Layer 4 of a small transformer language model trained on English Wikipedia (8 layers, counted from 0, width 96).
A neuron's activation on a vector x is GELU(gate . x) times (in . x), where the dot is the dot product.
The model reads these tokens: " 32" "." "5" " me" "ga" "p" "ix" "el" " AP" "S" "-" "C" " CM" "OS" " sens" "or" " (" "up" " from"

The vector x that enters this layer's MLP at each token. A number n stands for n times 0.039.
0 " 32": 4 -12 9 -46 16 1 3 -21 1 7 13 -21 20 -20 66 19 29 31 17 14 2 -26 1 -19 8 -12 -24 4 -2 -12 10 15 -31 7 24 -27 -17 5 10 9 33 -7 28 -4 -26 13 -26 -16 13 30 -8 -30 -9 -9 30 10 67 -12 14 17 -21 -27 -21 -21 35 3 -32 -11 46 -28 4 22 -2 7 5 -21 -15 30 5 12 7 -5 28 14 -13 6 -26 25 -18 -3 3 -8 37 12 6 -12
1 ".": 2 -8 15 -10 13 1 -5 -4 -27 1 15 -23 -5 -12 68 -26 -1 -16 11 -7 -9 -7 -8 7 1 -8 26 -13 -20 -12 12 -7 18 7 7 -11 19 3 -8 21 5 -7 21 -9 -17 -11 -1 7 11 -10 -56 3 22 -13 10 16 26 7 4 13 -11 5 2 -12 21 30 -9 -5 -1 -29 -9 -10 -43 -19 -10 -24 -4 35 23 -9 -3 -4 29 5 -19 15 -14 20 6 -43 -4 -4 5 5 8 25
2 "5": -9 -5 21 2 1 4 -7 8 -19 -27 3 -15 8 -5 93 -20 1 0 38 17 21 -17 7 9 9 1 12 8 -10 -36 5 -1 16 -1 0 -28 21 9 -20 6 29 0 16 2 -27 -1 -31 5 4 -2 6 -29 -41 -17 -9 -13 -4 -18 -37 26 -9 -15 -4 -10 22 16 -31 -11 15 -37 -6 26 -7 0 20 -16 -10 33 9 2 -12 -29 9 2 -16 20 -5 3 17 -19 -5 4 26 24 -21 12
3 " me": 23 -8 20 4 -32 -3 24 24 20 -19 3 -23 17 13 41 -32 -5 -11 12 -40 -5 10 18 -25 18 -14 8 -14 49 19 -7 -45 -1 13 9 -8 28 18 -17 -2 0 25 24 -14 -19 17 12 20 -10 -16 -20 30 -10 -31 3 32 -4 -6 -1 6 -43 4 -3 -13 -25 -2 -26 -3 10 22 -51 -15 55 18 14 -36 -29 26 -11 8 -39 -34 6 -21 1 -23 -30 -15 37 -6 -19 25 47 18 9 5
4 "ga": 21 6 -9 -22 31 -4 28 -11 27 -13 5 -15 13 -11 63 -2 25 -57 -14 -15 10 -2 4 37 5 -7 2 -28 40 -9 -19 -39 8 2 -9 -24 -26 10 -1 14 -15 -1 7 -6 -23 22 11 0 21 -3 -23 78 -23 -17 0 2 1 -29 -23 7 -7 -16 15 -40 -21 12 -18 -30 24 14 -8 11 45 4 23 -27 -28 23 40 -4 -33 -52 -4 -6 -2 -13 -23 -28 4 14 -18 54 4 -20 -15 4
5 "p": 26 -6 23 -14 12 -12 14 28 5 1 -39 -16 -9 -9 35 -35 -8 -51 -5 -13 23 -8 -30 11 39 -19 25 26 8 -29 -26 -7 -17 3 -27 -14 35 25 0 2 17 12 27 -2 -7 23 -26 -24 -17 1 21 11 40 -19 11 -10 20 -1 -44 38 10 -4 11 -26 -14 13 5 15 0 4 -4 -15 0 -2 5 -18 0 28 18 -7 -23 -48 1 -19 18 2 3 -32 -19 9 3 31 34 -16 25 2
6 "ix": 17 0 33 -15 11 -7 18 7 -33 -28 -26 -18 25 -27 47 6 23 -57 0 15 13 5 -2 12 11 -19 2 -26 14 -40 -27 -27 -31 -23 2 12 -8 35 -5 11 0 6 51 -1 -6 -5 -6 5 4 18 -9 0 10 17 3 0 14 -9 -21 14 -15 -23 8 10 -12 4 -1 -3 20 -16 0 1 1 -3 26 -26 12 30 5 4 -22 -47 1 -26 -9 15 -22 -16 -21 9 40 6 28 5 -28 -4
7 "el": 8 -1 -1 -20 -5 -11 29 -24 10 18 -8 -27 15 -21 53 -2 7 -51 21 24 -3 6 -19 -6 8 -14 11 5 9 -13 -14 -3 -8 0 3 -32 20 25 -11 -2 -5 3 32 -4 -13 1 -2 -3 7 -11 0 -4 33 -6 24 -12 5 -17 -7 20 4 14 -18 -2 -2 -5 2 3 -19 -7 -42 3 14 -28 1 -19 6 31 -31 -5 4 -66 8 -21 -16 2 -16 -36 -1 -8 10 4 37 0 -40 -26
8 " AP": 9 -5 3 -53 3 -14 -4 13 -9 11 -12 -30 -15 40 49 18 27 -17 9 -4 25 15 -39 25 22 -16 -23 4 3 -23 27 -12 -35 43 11 5 -40 20 50 10 -29 49 34 -1 -10 -4 -31 26 -15 6 25 7 11 38 5 23 20 -20 -55 -8 6 5 15 -16 12 3 -27 14 -9 2 -3 -10 -18 -27 4 -21 -8 26 39 -2 -17 -34 31 4 29 -19 1 -22 13 -3 -17 2 -7 7 2 -26
9 "S": 18 -9 10 -42 2 -1 13 0 -22 -8 -15 -25 -4 -4 69 -20 -14 -51 11 60 11 -3 -29 6 9 -5 -19 26 5 -36 6 -9 -35 16 10 -14 -2 14 9 -4 15 29 32 5 18 -44 4 -1 -11 0 -5 -35 17 8 6 25 -12 -3 -8 9 7 2 -24 -21 0 6 5 16 -15 -15 -35 13 -12 -14 -12 -43 -12 29 31 -11 56 -39 0 -5 -15 -6 9 -15 7 -16 2 -30 -7 12 15 -32
10 "-": 15 -37 -13 -23 32 3 2 -48 16 -8 3 -2 -16 -17 43 26 1 -43 21 25 -3 11 -27 -21 9 6 -16 5 -3 -18 19 -39 0 -12 9 -5 -1 20 17 -8 -1 8 11 -30 -10 -40 8 -23 -3 -4 -25 -4 18 7 -7 8 -18 4 -15 1 3 23 -1 -36 -25 24 -10 13 15 19 27 -10 -19 -22 19 -34 2 27 42 -40 22 0 -7 29 -7 -31 -24 12 0 -2 -2 6 5 22 -7 17
11 "C": -12 -11 -17 -15 -13 18 -23 19 -4 2 -34 -28 -17 12 52 9 -24 -30 39 45 6 -4 -23 67 17 3 -60 27 8 3 17 -29 -3 18 -5 7 21 -3 10 -23 -19 40 22 -5 14 -41 0 -6 -12 -12 8 -66 0 -28 6 5 7 -14 -7 19 22 -12 -23 -32 -13 18 -13 31 -18 -24 31 1 -5 -8 0 -56 -9 23 34 -15 -9 -27 12 34 8 -26 -1 -15 0 0 -9 7 -15 -15 -16 6
12 " CM": -42 -11 14 -16 -5 -17 -8 27 -18 15 -14 -46 20 3 76 14 5 5 -8 25 14 -11 -38 -3 41 8 -29 -8 -16 -24 3 -27 -26 13 -1 19 -71 28 46 3 -18 25 37 1 14 -40 0 4 -17 2 7 -32 10 24 21 14 2 -12 -31 -5 39 -17 5 -7 3 -1 -4 2 -21 -9 7 -13 9 -35 11 -15 -9 25 57 -22 -53 -31 -9 18 11 -35 0 -24 20 -4 -29 -21 2 4 10 -26
13 "OS": -18 -4 3 -12 -1 -15 8 11 -7 11 4 -41 -20 9 51 -17 -21 -57 10 62 2 -8 -6 2 13 2 -4 -20 -26 -27 5 -25 -51 -15 27 19 -29 22 14 27 7 27 33 17 19 -44 -4 3 -18 1 22 -19 -7 30 -5 28 -8 -32 -30 -24 13 9 7 -41 -4 2 13 0 8 -17 -30 27 -24 -21 -4 -33 0 27 12 -11 12 -40 17 5 -1 -1 -13 -1 26 5 5 -3 24 20 14 -9
14 " sens": 47 5 -3 -13 36 -10 -4 15 6 -5 -12 -38 14 4 44 0 -10 26 8 -24 25 -10 -22 13 9 -9 -3 -19 21 47 -20 -14 -15 -21 -14 -37 -18 -5 28 -12 -31 -12 34 -6 -15 -56 -7 21 -38 -36 5 2 28 21 62 14 3 -36 8 11 25 9 2 -38 -38 -18 -24 17 -3 18 1 11 -8 5 23 -31 6 22 1 -13 -23 -47 26 -14 41 -21 -45 -21 -27 8 -5 -19 20 -36 -5 -43
15 "or": 5 2 -17 -35 13 8 17 -12 -25 35 14 -35 -15 -34 52 3 -13 -32 14 33 -3 -26 -5 -10 0 -6 22 4 14 1 -9 -39 -18 -7 25 -39 5 -6 11 14 -17 -8 34 12 -1 -37 -15 2 27 -18 27 5 5 6 36 15 11 -22 -15 13 55 -23 -6 -58 5 -13 7 20 -7 2 -15 -6 -21 -18 0 -30 15 28 3 -18 36 -42 10 -2 -21 -7 13 -12 -7 3 21 -1 15 -15 -3 -39
16 " (": 18 -23 -11 -1 7 20 5 11 -25 -33 -38 -21 19 -14 0 9 -9 8 22 16 -8 -2 -19 12 2 26 -21 -12 47 -3 -3 -8 -7 3 12 -23 20 5 12 10 6 -11 30 -19 2 -32 -26 -28 -8 10 16 32 20 11 3 7 -33 18 -13 9 15 3 4 -31 -8 20 10 -6 -10 25 21 17 -18 -29 7 -13 12 32 11 1 -1 7 25 33 -5 -20 -16 -7 27 16 -7 -9 -12 20 -6 -22
17 "up": 2 2 8 -26 24 20 20 -15 -27 -45 6 -1 -24 -8 14 30 3 -10 -12 21 36 -11 -48 -1 19 -4 25 22 14 -1 -29 -18 4 -15 13 -26 -9 -3 -22 5 -17 -13 39 -20 -38 -12 21 14 8 9 -14 -8 21 25 16 -9 20 -34 -31 3 -1 -17 -4 -53 -14 75 -41 2 9 16 -6 -7 10 -17 26 -15 14 26 -21 -15 -21 -33 -9 17 34 -15 -25 36 -5 -6 14 44 19 -19 -4 36
18 " from": 2 -11 7 -30 25 5 -9 -4 2 -11 1 -5 -27 -6 -26 5 27 -40 -10 6 -10 5 -25 14 -12 24 2 13 31 44 -8 4 0 -2 0 -31 -22 -3 -6 22 5 17 28 28 2 -68 1 -8 6 2 -2 0 -4 -22 -7 1 7 11 18 12 -20 -7 -9 -49 -4 -30 -36 1 -9 12 14 -18 20 -3 -11 2 6 32 9 -16 -2 8 -22 2 -6 -11 -42 16 28 10 -23 32 -14 -8 10 -3

Each question shows the input weights of one neuron of the MLP. A number n stands for n times 0.0063.

n280 gate: -9 22 -28 -22 -12 -5 -14 28 2 25 -2 44 -15 30 -15 -16 18 -3 7 -8 1 3 12 -16 -2 26 15 7 -20 -19 -1 6 -5 6 -36 2 -17 -22 14 -9 4 -20 -27 -20 -23 32 -11 20 11 49 -18 -1 -33 -15 -23 17 -30 -2 20 11 31 11 41 22 1 -26 18 -12 31 6 2 -2 -14 -20 -16 15 11 -29 -23 -9 17 9 -12 -25 -5 9 43 -2 11 16 2 -17 36 -14 -6 -17
n280 in: 41 30 3 21 0 -3 -41 32 -1 29 12 37 12 3 -61 19 -4 14 -72 -50 -1 51 30 4 -4 29 -9 4 8 5 9 49 34 39 -30 5 16 5 5 -11 4 -41 -28 -16 60 15 63 -8 -17 -49 12 -9 36 5 35 4 -9 34 19 2 -49 17 6 16 -17 66 57 27 -10 -13 -13 5 -10 -34 25 27 6 -56 -17 -1 -3 45 -25 35 30 -18 5 14 -43 -10 27 -31 -13 20 0 51
On which two tokens does it fire most, strongest first? 2 "5", 15 "or"

n304 gate: -2 -17 -17 19 -18 21 -12 14 -14 3 16 42 4 19 12 -9 14 13 -20 29 41 29 18 -23 7 36 -11 -5 -4 9 -26 15 30 2 -1 11 -10 -27 -4 -1 -24 -10 0 -5 -4 19 31 27 -1 -9 12 5 10 -29 23 -10 -19 10 22 31 -34 -12 -24 0 -3 -20 -18 -10 4 1 0 -19 -15 4 14 4 6 -20 -18 1 -1 29 -42 31 1 -10 13 1 -25 13 -35 -26 20 -8 -9 28
n304 in: -16 4 -35 25 -27 3 8 21 -17 0 -16 -2 9 -12 -8 32 20 8 -6 29 32 20 -7 13 -10 -17 -19 14 6 -21 -23 -16 -12 12 23 -9 -24 -4 3 -13 14 15 0 6 0 5 26 19 -16 49 2 15 -8 -21 30 -22 -4 -23 18 22 18 32 29 -28 -3 6 8 -10 11 18 -2 -18 -36 -4 -18 5 -13 -15 11 -8 -19 3 -3 -2 6 -25 9 20 -1 -11 -5 -6 -12 -15 -1 9
On which token does it fire most? 2 "5"

n96 gate: -9 -20 -12 7 -28 4 13 7 30 8 -15 22 18 5 -9 34 -3 -20 -2 -3 -26 15 16 -21 21 9 -7 1 -8 26 12 -8 -17 31 -2 9 -10 -2 -8 -4 -12 23 -21 -18 -14 16 16 -22 9 13 -3 35 -52 -3 4 -6 -14 -8 36 -26 36 19 8 -15 -11 40 -7 8 -1 -10 -21 -13 26 -1 3 -19 13 -23 2 -9 2 -7 -27 8 -30 10 -3 12 9 6 9 -7 -4 9 -18 12
n96 in: -15 16 -26 1 2 -27 -3 -41 -9 -5 -13 6 -25 -21 3 -21 1 -21 5 15 12 5 3 14 28 9 -18 5 -10 -5 -13 17 -11 -13 15 1 -17 -14 -3 7 -15 -23 -14 -1 6 -4 1 18 -4 23 -6 -11 21 10 -4 -15 -1 8 -18 26 -16 26 -1 -1 -9 -9 25 -6 -3 -3 -26 17 1 -23 9 -4 -33 16 -7 11 -9 0 13 -59 53 -14 -4 -11 -20 46 -8 -4 -11 -26 45 -22
On which token does it fire most, and how strongly? 4 "ga", at about 0.47

n146 gate: -16 -5 1 16 18 -21 -5 11 -8 13 -28 -25 14 -1 -27 -2 4 13 5 6 8 -16 -39 -14 -11 -5 -9 12 4 10 -15 1 7 10 -30 -8 9 23 2 -2 -4 -3 -5 29 1 -5 -4 19 -19 11 57 5 -34 2 -25 20 -7 -19 -25 -11 10 -17 -14 20 -35 22 5 30 20 6 -23 -23 -17 16 16 35 8 -16 -10 -16 -7 6 -7 -18 25 1 10 15 -11 -51 -8 -10 41 -9 -5 -26
n146 in: -22 1 12 13 17 -20 5 -34 -24 3 12 -17 -14 1 18 10 36 -5 -36 -29 16 5 -15 -32 15 -27 23 -24 18 12 -12 8 6 3 12 -23 -28 -16 24 -24 -18 27 31 -8 -2 1 -8 9 -16 0 12 31 -22 20 2 4 -18 -13 3 17 19 3 -7 29 -34 9 -8 11 33 -27 -23 29 8 -9 18 19 9 -4 -8 9 -7 -20 1 -5 1 -18 -1 -19 -7 -51 8 -7 -12 3 -10 -15
On which three tokens does it fire most, strongest first? 14 " sens", 12 " CM", 8 " AP"

n234 gate: 37 87 21 -11 -2 15 -55 -8 33 31 -13 -7 -14 3 -52 13 27 8 11 24 30 4 45 -29 -19 -12 -6 -16 6 7 3 38 15 3 0 7 -2 20 -19 -23 12 -26 -10 -23 19 32 -8 -20 -5 -13 -16 28 7 -2 -1 -3 -5 -4 20 12 5 19 3 8 36 -38 8 16 25 -15 19 14 3 -13 -8 -12 35 -25 0 1 9 11 -1 -7 25 4 -4 -44 -20 -23 19 13 -12 -32 -30 1
n234 in: -4 -7 -18 6 18 2 12 14 -36 20 -39 -33 6 -3 7 12 -8 3 9 6 10 0 26 7 8 -28 -27 -57 21 -5 -24 -13 8 -15 30 4 -1 29 -10 30 21 9 7 -19 -31 13 -19 -21 16 -1 -18 45 4 28 30 29 -17 -27 -26 20 22 -20 4 13 7 14 41 -16 19 -3 -1 -14 -12 -22 -94 14 62 -5 -3 -44 -30 -35 16 -20 1 -18 -3 -16 4 -26 14 -6 10 -32 -19 -38
On which token does it fire most? 18 " from"

n217 gate: 18 -3 3 15 -12 11 17 9 -19 -18 17 1 -7 -1 16 0 10 -25 -27 0 16 0 -10 21 5 -11 0 -10 15 -16 -2 0 9 0 15 -15 -8 -20 15 18 16 0 -14 19 -15 0 -1 -19 12 -34 -29 32 -19 -8 27 -15 -1 16 0 6 -32 -44 -2 44 -11 -7 -22 0 -5 7 -20 10 17 5 -9 16 6 -6 -8 -1 -2 -2 1 -6 -22 5 -11 6 32 -17 3 7 19 13 -4 -16
n217 in: -8 1 -5 7 -8 1 11 -4 6 9 14 -17 -6 -16 0 -21 -6 17 22 9 25 -7 -11 5 -3 16 -10 38 -22 13 16 -10 1 19 -13 36 19 10 -9 -3 14 10 -24 -17 -5 13 -12 18 14 10 13 1 0 0 0 15 -7 2 -15 12 -16 -1 38 -10 9 11 2 10 23 -20 20 7 -16 20 -5 28 2 -1 -7 20 -11 0 -20 11 -1 8 -36 -3 9 39 -23 0 -4 3 -29 29
On which token does it fire most? 2 "5"

n187 gate: 4 -11 -8 -8 18 10 -39 -14 3 -10 -37 2 22 32 -17 -17 -35 12 14 9 18 2 15 -8 -17 -8 -30 -1 6 6 4 3 -31 49 8 5 41 1 -7 48 40 -20 22 15 19 -7 -15 -1 20 15 27 0 -6 7 -18 7 9 -4 4 10 12 2 6 -7 38 -8 41 7 27 -39 -37 27 -20 7 11 24 17 -2 -21 0 7 -5 10 7 9 -3 -2 -7 -26 5 8 -4 14 -4 -6 -1
n187 in: -20 3 28 -14 -2 22 22 1 -14 7 34 0 -17 4 -1 -23 4 -4 3 6 -55 -23 8 -25 -15 5 29 -18 -34 2 27 41 36 -8 -3 15 -23 11 -8 -14 1 2 -33 22 1 3 14 -9 -6 7 -19 5 3 -8 -3 -7 1 20 14 -3 -7 27 18 -10 -2 -33 -6 -12 -7 28 4 -6 -23 -22 -32 -7 22 -4 9 -14 -7 22 -19 24 -25 -1 4 11 1 -33 -22 9 -3 15 -17 16
On which token does it fire most? 14 " sens"

n231 gate: -32 2 4 -12 -11 4 -29 19 -19 -2 17 24 -32 8 -19 -21 -45 -2 10 1 4 4 22 4 -15 -4 9 25 11 -22 -44 13 -19 -4 -17 31 24 27 -10 2 24 -23 -22 9 24 1 16 9 11 -28 -7 12 -12 17 7 -9 0 12 13 3 -6 -12 17 15 18 25 -18 -3 -28 -17 -6 19 -2 7 -26 8 25 -6 -21 -37 14 8 3 21 11 -8 -10 -14 -9 33 -34 13 21 -14 -11 -12
n231 in: 19 -9 -1 4 5 4 -3 11 25 14 21 32 -28 -6 10 -12 15 18 -13 17 13 -12 -3 3 -5 10 -10 -26 -30 35 5 -20 8 2 6 -5 -23 11 18 -51 4 -33 11 -10 11 21 -4 -6 19 5 -23 14 3 -6 0 3 -3 -7 20 7 10 42 -24 5 14 7 -1 -8 6 41 21 18 7 -49 -13 1 -5 -10 -39 -7 13 18 2 18 -10 -8 -29 10 -16 -6 -10 5 21 -10 -11 -25
On which two tokens does it fire most, strongest first? 6 "ix", 9 "S"

n51 gate: 18 -16 -11 5 9 12 -5 5 1 9 -17 10 17 5 -26 -25 -11 23 -7 -7 -14 -10 13 5 1 -11 21 1 -20 20 -5 13 1 39 1 -2 13 -14 5 10 11 -43 -26 6 22 39 9 13 -20 24 3 -7 -14 2 -6 -20 -2 -27 43 19 42 48 14 -1 9 -9 21 -4 -8 -17 15 8 29 -14 18 -11 61 -8 -20 -13 -9 4 6 1 -4 1 -9 4 20 -30 16 -18 4 5 -21 -24
n51 in: -8 2 -3 -25 -12 -11 0 22 -27 7 -14 30 -16 -13 1 -40 37 -13 -20 12 16 14 2 32 9 13 16 -7 4 -12 29 -11 6 -3 -5 54 -25 15 -4 -33 15 40 8 -6 -7 -1 6 -1 -9 -12 -29 -13 -6 -8 -15 7 -15 -10 -32 8 -22 -12 23 11 6 -5 -14 -14 38 21 8 -2 10 -4 -37 22 -41 0 5 1 -5 20 6 2 3 -23 10 -5 -31 11 -14 -18 46 -16 -18 6
On which token does it fire most? 15 "or"

n255 gate: 8 17 -6 -22 9 20 -12 8 10 15 38 5 -34 18 -5 20 36 6 -13 21 18 12 31 -38 -39 26 11 0 -22 -6 5 3 18 12 -2 23 -19 -11 -3 24 5 -4 -5 -25 40 14 1 -3 -13 22 -4 9 -15 -15 18 20 -20 -11 9 22 7 26 2 2 -16 -37 37 11 2 9 19 5 7 -7 -6 -16 -12 -37 -27 -7 13 3 -19 10 -7 5 64 -19 7 -40 11 11 -4 34 -32 -1
n255 in: -6 -21 -3 -3 -1 17 19 7 23 -3 9 -18 -17 3 12 -26 -33 -25 16 -56 -14 14 -11 6 26 6 15 -13 1 -14 -26 -47 6 40 18 -15 5 -2 14 17 0 11 -20 17 -13 13 -45 -20 -27 18 13 -12 -32 21 -9 -4 -15 -27 13 0 -2 1 9 -11 6 1 15 19 -16 -82 -57 21 18 22 18 -19 0 13 -38 17 17 -52 -11 -43 -17 42 -36 -25 7 -4 23 -6 -10 -3 41 -37
On which token does it fire most? 10 "-"

n225 gate: 11 4 -17 -21 7 -28 -48 34 -19 32 22 -11 20 5 -8 12 -12 1 -25 9 -1 -7 44 9 -12 3 -12 -22 23 -20 -27 -9 11 15 -7 -10 18 36 13 -10 16 -2 3 10 8 -3 21 41 9 -2 -38 25 2 -17 28 5 4 0 -12 18 -46 18 -29 6 1 -1 39 0 36 -7 -19 2 17 7 7 -14 -17 -11 -2 1 16 7 -17 -2 23 -20 20 -11 -20 5 0 -33 44 17 8 19
n225 in: 24 -10 25 -14 -27 8 -10 -22 39 -7 5 -27 -15 24 -13 14 7 -7 14 17 -18 41 41 29 0 24 6 -13 -10 13 -4 -27 -12 -6 -2 -2 11 -16 -33 20 3 -6 -6 19 -2 11 49 28 4 -1 -12 -14 45 -12 -9 2 9 10 0 -1 8 3 -1 -15 -23 -21 -17 1 20 2 2 12 -11 21 -1 6 -22 4 -14 15 -10 -17 13 11 35 17 -16 -53 21 8 27 10 0 -2 48 8
On which two tokens does it fire most, strongest first? 3 " me", 4 "ga"

n261 gate: 29 4 7 19 16 -32 -2 -11 8 21 21 10 -33 -2 -3 -43 4 -14 -15 9 11 -24 1 -18 1 13 -2 -22 -5 -21 3 -22 -5 -10 -8 -13 31 -23 -10 32 23 5 -19 2 15 13 -30 6 6 -3 -13 -37 15 10 -34 -33 -14 -18 18 12 59 11 -18 3 19 4 -1 20 -5 -34 -17 0 5 -33 -16 16 -10 7 -16 -15 14 5 7 2 9 -6 27 36 -21 38 1 -24 -1 8 2 -30
n261 in: 26 2 21 -11 -10 -21 -1 3 21 -18 8 -10 -20 19 18 -28 -1 -13 -31 -10 1 -35 8 5 -10 -11 -19 10 -2 14 28 -21 -3 8 11 -3 12 -17 -15 3 28 18 3 -9 16 15 -22 10 -24 -13 -9 -22 18 27 -21 -17 -5 8 -5 32 2 -13 -14 12 10 -12 -9 35 30 1 -37 -3 -15 -35 -5 -2 -31 3 12 7 17 -8 15 -25 9 -11 -17 15 15 32 -14 -21 11 2 11 11
On which token does it fire most? 9 "S"

n53 gate: 41 -7 11 -21 1 15 28 -13 -39 48 -22 17 -16 1 -46 -16 -8 -15 -19 -15 18 -15 34 -6 10 0 21 4 -1 -18 3 -8 24 8 -12 -16 8 37 6 -4 24 -16 12 -28 9 -5 -22 -12 30 -35 13 -27 4 13 -27 11 26 -2 -5 2 2 9 -14 6 5 28 -1 -17 -4 -15 2 25 -24 6 -38 6 27 -24 -15 -23 0 -10 14 -2 16 7 6 -30 -11 -1 -6 -43 1 -17 -4 -16
n53 in: 8 18 23 4 20 -33 1 16 -14 9 20 -5 17 -4 24 -7 -3 27 -22 -2 -4 -6 -12 -12 -7 -5 -11 -2 0 -5 -26 17 9 -6 19 -23 24 -26 11 25 18 3 8 9 19 11 24 38 -23 -5 -12 -1 25 -12 15 -6 -9 21 -6 0 -9 -16 2 2 -4 13 32 27 -2 -18 -16 -13 2 14 42 -19 7 12 15 7 -12 20 -6 -9 12 -26 -39 4 -21 15 9 -6 -4 -7 7 22
On which token does it fire most? 5 "p"

n136 gate: -21 3 -36 3 -44 -25 -22 -4 -23 32 35 -1 -8 4 2 10 -2 24 10 1 19 2 24 -1 -8 0 2 -1 -18 -6 -20 34 -16 -15 -57 -3 -4 10 -6 -13 2 -3 -1 2 29 41 34 7 2 15 27 -18 -7 -9 40 -1 -12 -8 48 2 20 20 0 45 -15 12 8 -9 12 10 -12 -5 -6 -8 -12 -17 -16 -30 -10 7 -30 24 16 24 -11 28 45 8 23 11 1 -13 -6 22 30 -11
n136 in: 6 -8 32 -14 41 -21 13 6 1 -9 -7 1 -15 -9 -6 -40 -22 1 -23 5 -8 15 18 0 -27 37 4 -12 -7 -25 2 -26 25 31 17 9 4 28 -25 34 6 -5 3 23 -5 8 -5 -6 12 -36 26 14 -26 -17 -40 -28 35 25 -30 -12 -7 35 -10 -25 18 -10 16 9 -19 -9 -45 -20 23 -3 -19 22 15 11 -2 10 39 6 -30 14 -1 24 -41 51 10 46 16 -4 15 18 -7 -29
On which two tokens does it fire most, strongest first? 11 "C", 12 " CM"

n381 gate: 21 5 3 -10 8 -1 -27 10 33 14 -2 9 2 -9 -35 62 1 -19 -14 16 27 4 -24 -16 22 -10 4 0 -26 -7 29 15 -26 9 -3 -18 3 0 26 30 4 9 6 18 -7 -13 -2 -16 -2 2 -16 14 -26 19 -5 12 10 10 16 2 -10 0 38 19 4 16 -13 7 19 -22 -20 5 -42 -6 -26 -11 20 -14 -17 -13 -10 -17 1 36 3 23 -2 -33 19 -3 7 -9 -2 7 22 1
n381 in: -21 12 -17 -26 -6 8 18 19 30 21 9 -18 -4 5 13 6 17 -7 -1 11 -14 26 -18 -24 2 31 -16 -7 17 -24 -17 -26 -3 -22 1 7 -20 21 -6 -10 3 -8 -13 -6 -7 -11 -3 -1 16 -24 4 16 7 -12 -3 23 19 27 17 14 -65 -46 1 -16 25 13 -7 1 5 13 25 10 -20 4 26 6 -6 4 14 28 15 -13 -36 -20 8 -7 6 -17 15 4 8 33 2 -6 -13 -10
On which two tokens does it fire most, strongest first? 8 " AP", 0 " 32"

n220 gate: 8 38 -5 16 -6 17 -30 10 -1 49 21 25 -33 33 -10 27 11 -1 -11 3 10 -1 17 -1 -15 6 34 -39 -30 22 -19 17 -21 -18 -31 9 -17 -1 13 44 18 -4 -10 -5 -14 17 20 32 -5 10 -10 19 -14 4 -1 27 -35 10 -1 1 40 -7 -6 27 -4 -13 7 -2 64 -30 4 -24 -28 -7 -14 -3 21 -27 1 -14 0 -2 -2 10 -9 7 1 -8 -13 19 -3 -33 16 -36 -23 16
n220 in: -15 1 -5 -26 -4 -2 2 23 33 10 2 -36 32 -15 19 -20 -18 5 -1 -16 -26 -11 -14 -20 14 -20 14 10 29 -52 10 8 9 19 25 16 -17 4 -23 -31 -11 -7 10 -3 14 -23 -46 -8 -2 -4 19 -16 17 37 -9 -23 -20 -7 21 31 11 -7 64 3 25 23 13 7 -9 21 -9 32 2 24 41 -7 -10 15 -2 -34 9 -4 -14 -15 31 -2 5 4 -26 8 22 6 -1 48 -27 -1
On which two tokens does it fire most, strongest first? 18 " from", 1 "."

n325 gate: -23 -19 -30 -16 -36 11 2 -9 29 11 -18 -4 12 0 -12 -4 28 -1 7 11 -3 0 3 5 17 -17 -16 9 -18 -36 20 29 3 36 5 11 -9 -24 8 -14 11 -17 -9 13 23 6 -8 -16 -10 27 -24 29 -14 -6 12 11 13 3 29 22 -22 -1 10 -15 23 8 33 25 15 -19 19 -12 -4 -14 34 15 -2 -6 -23 5 35 9 -2 -16 19 -4 -6 6 2 4 45 -26 -21 -8 -23 -11
n325 in: -27 -9 -9 10 1 -22 -3 -10 4 -18 -1 -3 11 -3 30 -2 16 5 10 -2 -1 -22 -5 -3 1 -10 -13 31 -1 -2 -17 8 -26 -17 13 26 -45 -2 -36 -5 -1 -11 7 7 37 -7 21 2 6 36 21 -13 -3 -18 30 -26 -19 1 13 -7 3 19 -3 10 -15 1 -16 -10 3 -18 -22 -4 42 21 -17 -28 -5 4 30 26 26 -28 -23 14 17 17 -20 40 11 -4 -15 8 15 2 -3 -28
On which token does it fire most? 0 " 32"

n319 gate: 0 44 21 8 11 0 -25 29 -19 -5 25 16 -55 -10 9 -22 3 -15 -9 2 2 2 30 -5 -25 21 46 1 -12 -21 11 -12 11 29 -6 6 19 14 -25 -41 14 -20 -5 -3 -5 3 -24 16 23 2 -32 -12 -45 -12 -33 1 -30 -10 -23 10 3 55 5 2 -13 -4 1 -2 5 -10 -12 32 -9 2 20 -3 -9 -10 -16 -1 -12 -21 12 16 -35 -9 33 -1 -23 -1 -13 -22 25 18 -47 15
n319 in: -3 18 6 25 -13 -16 -40 3 0 -23 4 9 -12 -19 -4 4 -15 -19 -30 19 25 -13 10 33 -12 16 45 7 -33 -2 28 -4 -4 41 -31 14 31 11 8 4 43 -5 -4 12 -3 25 -28 13 29 -18 -18 -6 -16 -38 -20 -13 -23 3 -20 -22 16 14 21 3 15 -12 -12 -33 32 -18 -1 24 -3 1 6 18 -11 -2 -10 30 20 30 -20 11 -27 60 -24 8 5 -4 -17 -25 1 45 -62 -16
On which token does it fire most, and how strongly? 2 "5", at about 8.1

n157 gate: 14 8 -8 3 -3 8 -13 -7 -3 26 11 31 -12 27 -15 3 21 3 -24 -17 -1 -4 8 16 -5 33 -4 22 -21 7 -12 25 8 32 -18 -10 25 8 -20 19 13 3 15 -2 -12 -5 21 21 2 -2 -1 -26 -18 -27 -21 -11 -3 6 11 1 -14 17 0 12 -8 -18 2 -8 15 4 -7 30 2 25 -9 12 6 -4 -2 35 -7 42 -1 13 6 -6 11 -1 5 20 -15 -64 64 8 -1 5
n157 in: -4 -2 -3 -7 31 -8 35 -35 -9 -1 -10 7 -4 12 -4 11 18 3 -22 33 -35 10 -27 -37 -9 7 -4 2 -12 14 -22 26 1 -2 17 -40 -17 -31 -9 25 1 15 -3 -8 1 -19 13 -24 2 -6 -21 6 -1 9 -32 5 -17 13 36 14 -1 -4 -16 -19 -17 1 14 -13 -27 -30 35 -17 10 20 12 -6 -8 14 -21 -51 7 20 15 18 -15 -18 7 -16 17 22 -12 -3 -32 -27 2 7
On which token does it fire most? 3 " me"